Layer 7 of a small transformer language model trained on English Wikipedia (12 layers, counted from 0, width 64).
A neuron adds its activation times its output weights to the MLP's output. To switch it off is to set its activation to zero at one token and run the rest of the model.

Output weights of the MLP neurons that the questions are about. A number n stands for n times 0.0046.
n7: 14 -23 -12 12 12 5 12 24 2 -31 13 -1 -23 -23 5 22 19 -22 -4 17 -12 6 -26 -27 -6 23 -3 1 9 -9 -20 21 -14 -3 -3 -15 13 5 41 11 10 -18 -17 -7 -12 -8 -17 -19 18 50 14 6 -2 -11 42 -11 21 -21 -11 15 -27 -2 27 -12
n21: 36 10 -29 -18 -3 -15 -47 18 14 -23 4 29 -17 -14 7 6 22 9 56 -12 -16 -15 -29 12 0 -27 30 -30 -2 2 -21 -25 -35 2 62 -20 3 37 23 3 -6 -25 28 -4 17 -20 9 -30 41 28 13 -25 -42 40 -43 16 -33 23 -17 1 -1 36 31 -31
n51: -43 -14 -7 -26 29 15 -22 11 -34 3 -56 22 22 17 -11 -2 44 27 45 -32 64 13 20 -5 17 13 -20 -42 -23 14 53 -17 -23 -32 -51 25 15 -30 13 0 15 -44 -26 -7 20 -50 52 44 15 4 10 3 15 -8 -7 -9 -28 -29 50 -15 9 34 -5 30
n66: 34 -2 -61 27 5 -11 -20 -24 -58 -11 -19 -1 -15 -28 -3 -34 4 5 33 19 34 -10 21 -17 -46 -15 45 13 -24 1 8 18 -31 -41 -5 -73 31 -35 -16 -4 28 29 6 -5 38 -11 49 1 51 5 2 -14 12 14 16 -44 35 -14 25 -19 36 20 6 10
n80: 35 40 -9 27 -30 -42 6 -4 13 -56 3 2 -7 -18 -6 28 57 1 -24 -5 -34 -38 -33 -24 53 8 -39 2 13 -8 -14 -29 1 4 40 26 13 58 19 1 -3 -9 42 -41 -4 -17 -21 -3 -36 47 -31 -4 -4 21 -23 15 40 25 6 -16 41 18 -47 -1
n86: 9 -30 45 24 -16 -11 -16 0 25 -16 -45 -20 22 1 -10 -22 14 8 72 -35 26 -28 8 -14 -8 -53 1 -22 -6 -23 12 17 22 15 -6 10 -5 -9 -13 -2 22 16 -26 21 -18 -13 -23 -30 31 -6 1 50 -14 -2 11 7 -19 -7 -3 25 16 15 11 0
n94: 36 -20 -21 1 26 25 -39 -25 49 11 4 30 32 52 4 16 42 30 14 -44 -19 -30 19 -14 -27 -10 -31 -47 15 -29 -30 18 18 -2 -26 30 -1 -8 -15 -18 36 19 28 -29 -7 6 -14 -27 13 -16 -17 7 -35 25 -23 -22 -4 -10 21 46 0 5 1 -14
n105: 52 17 -6 -18 -4 3 -23 -42 12 14 -9 -17 9 11 17 -10 3 -17 30 -18 -19 -19 -7 32 -5 0 -2 16 -4 -52 -8 -3 63 -50 -2 41 -17 25 -22 2 -21 -1 59 16 -10 -13 15 -19 28 -16 21 35 13 -22 -12 3 -28 -21 21 -8 14 -11 21 -22
n126: -16 -8 -5 22 -6 16 17 -3 -6 -7 -4 15 -9 25 -28 15 15 9 -21 -29 5 -21 -2 -9 20 -9 -34 -25 7 21 -5 -11 -13 40 36 8 -4 11 25 -20 -20 -10 -26 12 -33 -8 2 -4 -2 8 28 -25 -10 -7 8 25 28 -26 -17 -17 6 10 1 9
n165: -19 17 11 6 5 18 -14 -20 -2 -43 14 0 31 28 7 5 4 25 -7 21 7 25 -18 20 0 -16 -7 -24 1 -5 -20 -28 -23 13 -23 39 33 2 -14 27 9 -8 -12 20 10 -1 -39 -6 8 15 -44 -33 7 9 -16 16 -7 -22 15 -11 -4 12 17 0
n168: -42 -27 4 22 -10 34 34 16 -32 9 -26 20 10 -12 -21 2 -33 7 -28 3 -5 -23 -3 -32 -9 31 9 -2 -17 -2 -9 -2 -21 2 -8 9 -23 -10 8 17 -6 5 -9 -5 15 25 23 11 -16 0 45 30 -42 -15 0 -11 -1 11 15 16 16 23 -5 9
n184: -6 -2 -5 -36 -15 -26 12 18 1 39 2 2 -22 -2 -15 1 -34 4 -31 30 14 -24 -10 6 -1 22 1 -14 -15 9 -1 30 26 3 -7 -9 -7 12 -22 4 16 -21 -23 27 -7 22 -39 -11 18 -10 15 18 -17 -13 -11 18 21 10 12 4 3 42 18 3
n224: -43 -14 -37 8 28 38 8 -16 -32 23 46 10 -20 23 9 18 3 -18 -27 12 -8 13 8 16 30 13 -49 -30 27 40 12 33 -33 -1 42 -10 -45 30 17 37 -22 -41 50 28 -11 27 -36 -20 -34 -44 -37 25 -15 -2 21 -24 26 -33 2 -43 14 -30 9 24
n230: -14 50 3 20 -15 -2 11 7 -9 3 -12 -13 7 -40 41 -30 58 1 12 26 -2 -11 -31 7 -6 -22 61 23 -11 -27 32 17 14 -47 3 3 35 0 26 8 4 -2 36 16 -9 -54 28 -9 2 -27 10 -44 -62 15 -14 8 8 -18 -20 -24 18 -11 -21 -5
n242: 39 65 32 2 -49 7 22 -5 -39 1 14 -16 -14 49 37 -62 -19 6 15 -31 19 11 -17 22 -12 9 21 34 -45 -39 16 28 -16 22 -14 -3 -4 11 12 -29 1 36 26 -5 -28 33 -6 -1 -31 25 -51 -43 16 8 26 -50 28 -22 -14 31 -94 23 35 -38
n251: 16 -1 20 -49 36 8 -26 -16 21 7 -7 23 -55 12 -13 -18 61 -48 56 -13 -14 -49 -19 25 -29 -30 21 9 3 23 19 -36 28 44 -9 -14 29 -7 -11 -21 13 -48 -30 38 -2 14 -3 -1 11 5 4 -23 23 6 55 -3 -19 14 2 20 6 0 14 -7

Each question names a token from some text and the token that comes next. It shows the activations a of the neurons there, in the order above. A number n stands for n times 0.063.

Then comes g, the gradient of the next token's log-probability with respect to the MLP's output, scaled to length 1. A neuron's effect is roughly proportional to its activation times (output weights . g). A number n stands for n times 0.0052.

" birth", then "day"
a: 1 -3 0 0 -2 1 -2 -1 -1 0 -2 -3 7 -1 0 0
g: -4 30 -33 -1 24 -18 -6 -18 -2 -20 -20 -4 -8 35 -29 31 14 22 9 -33 -35 -34 -2 3 14 31 2 -11 41 43 -1 3 -31 -29 28 39 -12 -11 35 23 9 -19 -9 -25 9 -7 14 -3 -54 17 22 -40 22 -5 15 7 47 -24 -39 -6 19 22 -42 3
Which neuron, switched off, lowers the next token's probability most? n224

"is", then " ("
a: 7 0 10 0 0 -3 -2 0 -2 60 0 -2 0 0 0 31
g: 0 -16 31 4 40 -19 6 -53 24 -14 3 18 -5 21 -22 -8 17 -5 24 18 7 16 5 14 30 3 -13 -43 -7 11 44 -24 -66 -36 -15 -4 36 20 28 24 -32 19 21 13 -4 5 5 -39 -15 -6 -5 -46 -41 12 44 5 -18 -10 21 14 -32 -17 -3 21
Which two neurons, each switched off alone, lower its probability most, in order? n165, n251

" col", then "um"
a: 0 0 16 0 -2 0 14 -1 1 32 -2 37 35 0 -1 0
g: -24 15 5 -3 17 30 -13 -59 -10 13 -36 26 4 19 3 -13 14 2 -74 2 27 32 21 17 20 -22 -35 40 -37 5 -35 34 24 -16 -4 -24 11 -4 3 17 25 -38 11 -13 -21 18 -13 26 -40 -28 -22 36 -9 4 5 -8 -16 17 25 21 -19 17 8 19
Which two neurons, each switched off alone, lower its probability most, in order? n224, n184

"es", then "; "
a: 0 0 0 0 2 0 0 17 0 -2 -1 -2 -3 0 0 -2
g: 4 -17 40 9 -9 45 10 -9 40 -35 -19 29 20 -3 13 -3 9 2 -4 -20 2 6 24 -17 8 -17 40 -30 -8 -14 -33 -15 -55 17 -26 -33 24 11 41 -23 23 -31 19 3 -13 41 16 9 -46 -13 26 -15 -19 20 30 -50 19 -21 0 24 4 3 -40 3
Which neuron, switched off, raises the next token's probability most? n105

"c", then "hen"
a: -2 -2 0 -2 0 -1 0 0 52 0 2 -2 0 28 -2 -1
g: -14 0 -3 -23 10 -1 0 -28 -3 -68 -6 -26 38 6 -48 23 -12 3 -40 -22 5 -19 20 11 4 -25 10 22 -35 29 15 -6 14 38 33 -10 1 15 1 -9 18 20 3 39 32 15 -9 -32 41 19 -33 -33 -13 -25 7 8 -49 22 43 10 -17 6 32 -3
Which neuron, switched off, raises the next token's probability most? n230

"ett", then "ling"
a: -1 37 -1 0 0 1 0 -3 0 43 0 9 0 0 -3 0
g: 34 15 11 20 32 -11 -41 -3 -4 21 -9 32 30 -33 -22 -24 6 1 -21 14 -42 19 18 6 47 3 35 -47 13 26 45 16 1 -28 -13 4 20 5 13 -22 -14 10 -30 -19 -23 26 10 -5 -2 8 17 13 -32 -31 -6 20 29 -11 -45 -18 29 -18 -52 -24
Which neuron, switched off, raises the next token's probability most? n165

"ants", then " to"
a: -3 6 -2 -2 0 49 0 -1 0 -3 0 0 -1 0 -2 0
g: -8 1 35 -5 -16 11 33 -12 15 -15 -16 -17 -33 54 2 6 23 -6 1 -17 2 -20 5 -53 9 -5 -42 31 14 -14 -37 55 30 -17 -23 29 -25 -16 26 -4 5 -20 31 -56 21 -13 44 -45 33 21 0 3 -12 15 -16 8 -1 7 17 -27 21 -11 -14 10
Which neuron, switched off, lowers the next token's probability most? n86

"1", then "\""
a: -2 0 0 -3 -1 39 -2 0 5 0 0 -1 -3 -2 -1 10
g: 27 -67 26 -36 17 -3 11 12 11 -11 20 10 26 -27 -28 -11 -60 23 52 20 45 -4 -36 16 -18 1 6 4 -33 -16 21 10 1 -14 -24 -16 22 -29 -5 25 -14 14 -34 40 -5 3 -35 -7 16 13 -7 4 22 5 -8 36 -3 9 -15 16 38 -33 -11 -13
Which neuron, switched off, lowers the next token's probability most? n86

" d", then "ies"
a: 0 0 0 -1 0 0 10 0 0 -1 35 82 22 15 0 0
g: 3 -15 -1 -32 -20 11 -26 -20 -13 -20 -11 43 1 26 -7 48 -61 32 -11 -19 12 12 9 48 -31 -11 16 21 -9 25 -36 12 -6 24 -4 -12 2 39 -4 -28 -37 -2 17 9 27 -25 -70 -26 11 9 -8 7 27 36 5 -6 -23 12 0 20 -21 9 25 16
Which neuron, switched off, raises the next token's probability most? n230

"'s", then " birth"
a: 23 0 0 0 0 0 -1 33 -1 18 0 0 0 21 0 0
g: 28 25 15 -7 21 -39 18 -4 -9 28 11 11 -21 -8 25 22 34 13 -6 -39 -27 7 9 -31 31 20 -57 2 4 -35 -20 22 23 -45 -11 -13 -54 17 6 25 -23 23 32 9 1 -15 53 -10 -7 -7 7 9 -11 16 3 0 37 -34 -48 -8 -12 10 -29 10
Which two neurons, each switched off alone, lower its probability most, in order? n105, n230

"urr", then "ound"
a: -2 10 19 51 16 27 0 -2 0 0 0 1 0 0 41 0
g: -5 5 -6 46 13 -11 -17 3 -18 13 -26 -18 2 -26 36 4 1 -11 12 8 -37 -3 11 -41 -23 -9 9 -4 40 -6 38 4 -28 -38 -34 25 -1 -14 1 8 -15 9 11 23 27 -24 66 28 13 5 -49 -40 -37 8 -3 -26 19 -17 12 -5 22 55 -14 31
Which neuron, switched off, lowers the next token's probability most? n66

" the", then " war"
a: -2 0 0 -2 -2 0 0 61 -2 -1 0 0 -2 19 -3 0
g: 15 -14 -54 -38 5 -10 -2 14 19 25 -3 12 -45 -11 -23 23 -8 20 -7 -6 12 -39 1 -2 15 37 -35 9 -11 19 10 -4 -4 -65 -28 37 15 -35 42 -12 32 -34 2 -28 21 7 29 6 27 31 5 5 36 -10 40 -25 -8 27 -21 -9 -16 2 -16 23
Which neuron, switched off, raises the next token's probability most? n230

"93", then "9"
a: -2 0 7 0 -2 1 0 -1 50 23 -2 15 0 0 -1 10
g: 43 -24 -3 -23 -14 -4 5 30 42 41 26 -22 -38 -5 -14 13 8 -42 4 -16 6 -6 17 -15 7 -36 -5 -4 -29 -10 4 1 -22 19 -16 -35 -21 -2 18 1 -29 4 19 -23 -3 3 13 -40 8 44 25 45 24 3 -27 -28 14 -1 22 -51 -13 28 44 42
Which neuron, switched off, raises the next token's probability most? n165

"omin", then "ation of"
a: 0 57 -2 -2 0 47 -2 -1 0 -1 0 -2 3 0 13 0
g: 5 64 8 18 48 -13 20 -27 -54 -30 18 -10 -22 12 1 23 -1 -10 11 -19 0 -33 -1 -44 11 -2 -40 -45 9 9 -22 -17 20 28 -22 -29 5 -2 11 14 -41 53 -31 -27 2 11 9 -10 8 9 38 -23 3 24 -3 28 16 -7 18 -20 -1 5 30 20
Which neuron, switched off, lowers the next token's probability most? n21

" French", then " sub"
a: -3 0 0 -2 0 12 -3 0 22 0 55 -2 8 6 0 -2
g: -34 26 3 14 19 32 5 -4 -2 -19 -32 -38 -14 -49 9 -11 -22 19 -31 -34 10 -10 3 1 -8 -8 19 26 -53 -22 29 -6 24 -12 4 13 8 -36 1 3 50 16 -24 -1 -26 -20 37 6 -11 3 -17 21 2 -31 0 -12 44 9 45 11 6 49 46 -25
Which neuron, switched off, lowers the next token's probability most? n168

"ity", then " c"
a: 38 0 -2 0 0 0 -2 0 4 -1 10 -3 -1 -2 0 41
g: -11 1 19 -5 -31 -2 -21 39 41 -28 6 -8 -36 6 17 0 1 22 22 -17 -16 -9 25 14 -48 10 -14 42 32 -25 -7 1 31 -11 -1 23 -19 -23 23 -35 25 2 -53 -46 22 22 -32 41 -22 -21 -6 -11 43 5 23 -1 30 -39 -11 21 -6 6 -20 21
Which neuron, switched off, lowers the next token's probability most? n251

"ful", then " than"
a: 63 0 0 -2 0 0 0 -2 60 2 -1 0 -2 68 0 -1
g: -26 -31 6 31 -12 -33 38 -30 -20 -9 -12 -26 -13 -9 5 -56 -2 17 1 16 -39 9 3 -1 53 -9 30 -27 17 2 -23 14 6 49 -13 -21 -15 21 -35 -5 7 32 -4 -9 -33 4 -9 7 -9 -12 1 12 -32 35 -24 12 17 15 47 0 40 56 5 -9
Which neuron, switched off, raises the next token's probability most? n7

" and", then " an"
a: 4 0 0 0 27 0 0 -2 0 56 0 0 0 0 3 8
g: -25 11 -6 6 30 27 -23 17 -21 -31 25 11 -39 -14 4 46 -1 -23 21 -11 -6 11 4 52 58 9 6 28 13 -44 -6 -6 32 -45 42 -5 -34 -38 -3 -8 -2 4 18 10 -44 -29 -3 -6 -9 -27 -3 25 16 1 -32 8 -4 8 34 27 -23 -33 -10 7
Which neuron, switched off, raises the next token's probability most? n165

"T", then "."
a: 55 61 0 0 0 34 0 0 -3 0 -2 -1 0 0 0 -2
g: 10 -12 5 -10 15 -25 2 -10 0 16 18 26 -5 -36 -23 10 -12 -27 -42 25 -34 -6 -16 27 47 -8 20 -25 -17 5 -51 -10 33 -46 5 -32 32 -2 16 -3 -46 1 40 15 -7 27 -1 -16 24 -6 -10 48 -20 21 -28 -41 -10 37 25 12 30 13 25 8
Which neuron, switched off, raises the next token's probability most? n86

"ul", then "s"
a: 0 0 0 -3 0 0 68 0 24 0 0 9 0 0 0 0
g: 30 32 -62 3 30 25 -27 10 3 17 14 19 17 16 5 18 2 -11 2 21 -69 -14 -2 -15 -31 17 14 -2 42 8 5 19 -5 -16 10 38 -14 5 -3 -45 -40 -5 23 -11 -15 16 19 -36 28 8 24 -37 -21 -12 9 0 41 -20 -38 -29 8 -36 10 5
Which neuron, switched off, lowers the next token's probability most? n94

" gr", then "and"
a: 0 0 9 0 55 0 0 7 -1 45 -2 40 80 0 9 0
g: 5 -37 10 -52 -29 -19 -24 -14 7 -3 13 1 21 55 -27 -12 0 -3 48 24 -7 20 2 17 16 -1 65 13 6 -12 18 18 15 -26 -20 13 11 -3 14 -36 -8 -39 -27 -9 -28 58 -41 -26 25 24 18 1 -26 -5 -1 -10 6 9 18 -21 23 12 -36 -4
Which neuron, switched off, raises the next token's probability most? n224

" ref", then "it"
a: -2 17 -2 0 66 -2 -1 11 0 -2 2 1 20 0 -2 0
g: -41 -11 19 15 -8 -12 -38 0 -13 10 9 5 -11 -9 7 -6 45 -15 -3 54 -63 22 19 -13 11 19 34 28 14 17 1 50 5 -24 -15 16 -27 4 -4 -28 9 -6 7 8 16 -29 -16 25 5 8 -46 -29 26 -19 -53 -14 -4 -37 -2 11 -8 22 8 52
Which neuron, switched off, lowers the next token's probability most? n224

" the", then " k"
a: 49 0 0 0 -3 0 18 35 -3 -2 -1 -2 -2 0 -2 0
g: 27 -11 37 4 -5 -15 -25 40 -26 20 -10 -1 -35 -13 -10 -10 -21 16 6 -5 23 -27 0 5 -36 -5 22 1 -32 -48 -10 -6 14 -30 -35 -37 -6 -43 -14 40 9 -3 -25 28 23 25 18 63 5 32 -12 33 -3 1 14 -36 10 8 -10 9 -15 53 19 18
Which neuron, switched off, lowers the next token's probability most? n7

" and his", then " gr"
a: 9 0 -2 0 -2 0 -2 16 -2 37 0 0 0 30 0 0
g: -31 16 -11 6 17 37 1 33 27 -14 -56 -21 24 -22 13 -17 31 13 7 -21 -18 0 22 -35 -23 -12 -10 28 -9 9 5 -18 -24 -50 26 44 -4 -38 -10 -14 -2 6 3 -1 -4 -7 28 39 11 -19 -21 -1 6 3 -9 29 41 -27 19 -16 -24 -41 36 52
Which neuron, switched off, lowers the next token's probability most? n230

"ce", then "an"
a: -1 0 26 0 0 49 46 0 0 42 0 19 -1 0 -3 35
g: 9 -30 -23 -13 1 3 -16 45 38 -12 0 51 6 17 -12 11 -6 -51 19 8 17 15 4 -57 -34 -15 14 43 47 -17 12 -3 -4 5 -15 33 -16 44 -13 -50 -8 20 -29 8 -19 -18 1 30 -8 45 -27 -37 6 -2 8 15 -10 -11 -23 12 -3 -18 -1 14
Which neuron, switched off, lowers the next token's probability most? n251

" sur", then "f"
a: -2 -1 0 -1 -2 -1 52 -1 0 0 94 22 77 0 0 0
g: 12 21 -24 -30 7 23 30 4 28 9 6 -13 26 8 -1 -19 -3 8 -5 -54 11 -30 15 15 -67 3 -36 41 -55 -3 2 17 21 -2 -36 0 48 -13 -28 28 -13 10 -3 3 -17 -24 43 9 35 -27 11 -6 -44 -4 34 -17 22 -2 1 -9 15 7 -10 27
Which neuron, switched off, lowers the next token's probability most? n94

" ent", then "ered"
a: 20 55 0 -1 0 0 0 26 0 6 0 0 0 -1 0 0
g: 25 -16 35 -27 16 47 -24 -5 3 -10 3 31 24 5 17 -9 -51 19 4 -26 37 1 -12 -6 9 -28 20 7 26 -30 -9 24 36 -4 -47 8 11 2 -13 11 -9 11 -45 14 -24 -24 -27 -14 21 7 -19 4 -7 -8 -30 59 -22 8 -36 49 28 -8 3 -36
Which neuron, switched off, lowers the next token's probability most? n105

" the", then " Can"
a: 0 -1 0 60 1 0 -3 45 0 -1 -1 7 -1 -2 62 0
g: 25 -24 10 -26 -29 1 -28 11 33 0 9 25 -14 47 -7 -5 -25 -20 28 12 -13 -7 5 -1 26 -27 41 -24 -4 -7 30 0 -7 34 -20 11 13 5 13 -6 -27 -56 -37 -10 15 65 0 6 -50 29 26 6 25 -5 17 -2 18 -7 -59 -10 -13 4 13 -30
Which neuron, switched off, raises the next token's probability most? n66

" t", then "ub"
a: -1 77 0 -1 0 0 0 23 0 0 -1 -1 -1 0 0 0
g: -8 -10 -31 4 -4 1 6 13 18 -49 -35 -20 -29 1 1 20 16 11 -8 -12 39 -52 -7 -6 23 -23 -40 47 -41 38 15 -7 -49 -6 23 23 -21 10 -1 -2 4 -46 9 -12 -7 28 46 23 -18 -2 16 28 -19 18 40 -8 33 2 8 -17 12 12 29 -25
Which neuron, switched off, lowers the next token's probability most? n21

"ig", then " n"
a: 0 22 0 0 0 0 0 0 0 -1 5 66 0 0 -2 0
g: 42 -6 17 23 -4 -8 -28 21 -6 -14 20 -8 -3 -46 7 -38 2 1 64 -4 21 -36 -1 28 -20 -11 33 -33 -37 -47 33 7 8 -24 -36 -11 14 -37 16 15 23 22 -43 12 -2 -14 1 -11 14 0 -21 3 27 1 -7 -10 -25 25 0 18 -21 19 56 18
Which neuron, switched off, lowers the next token's probability most? n21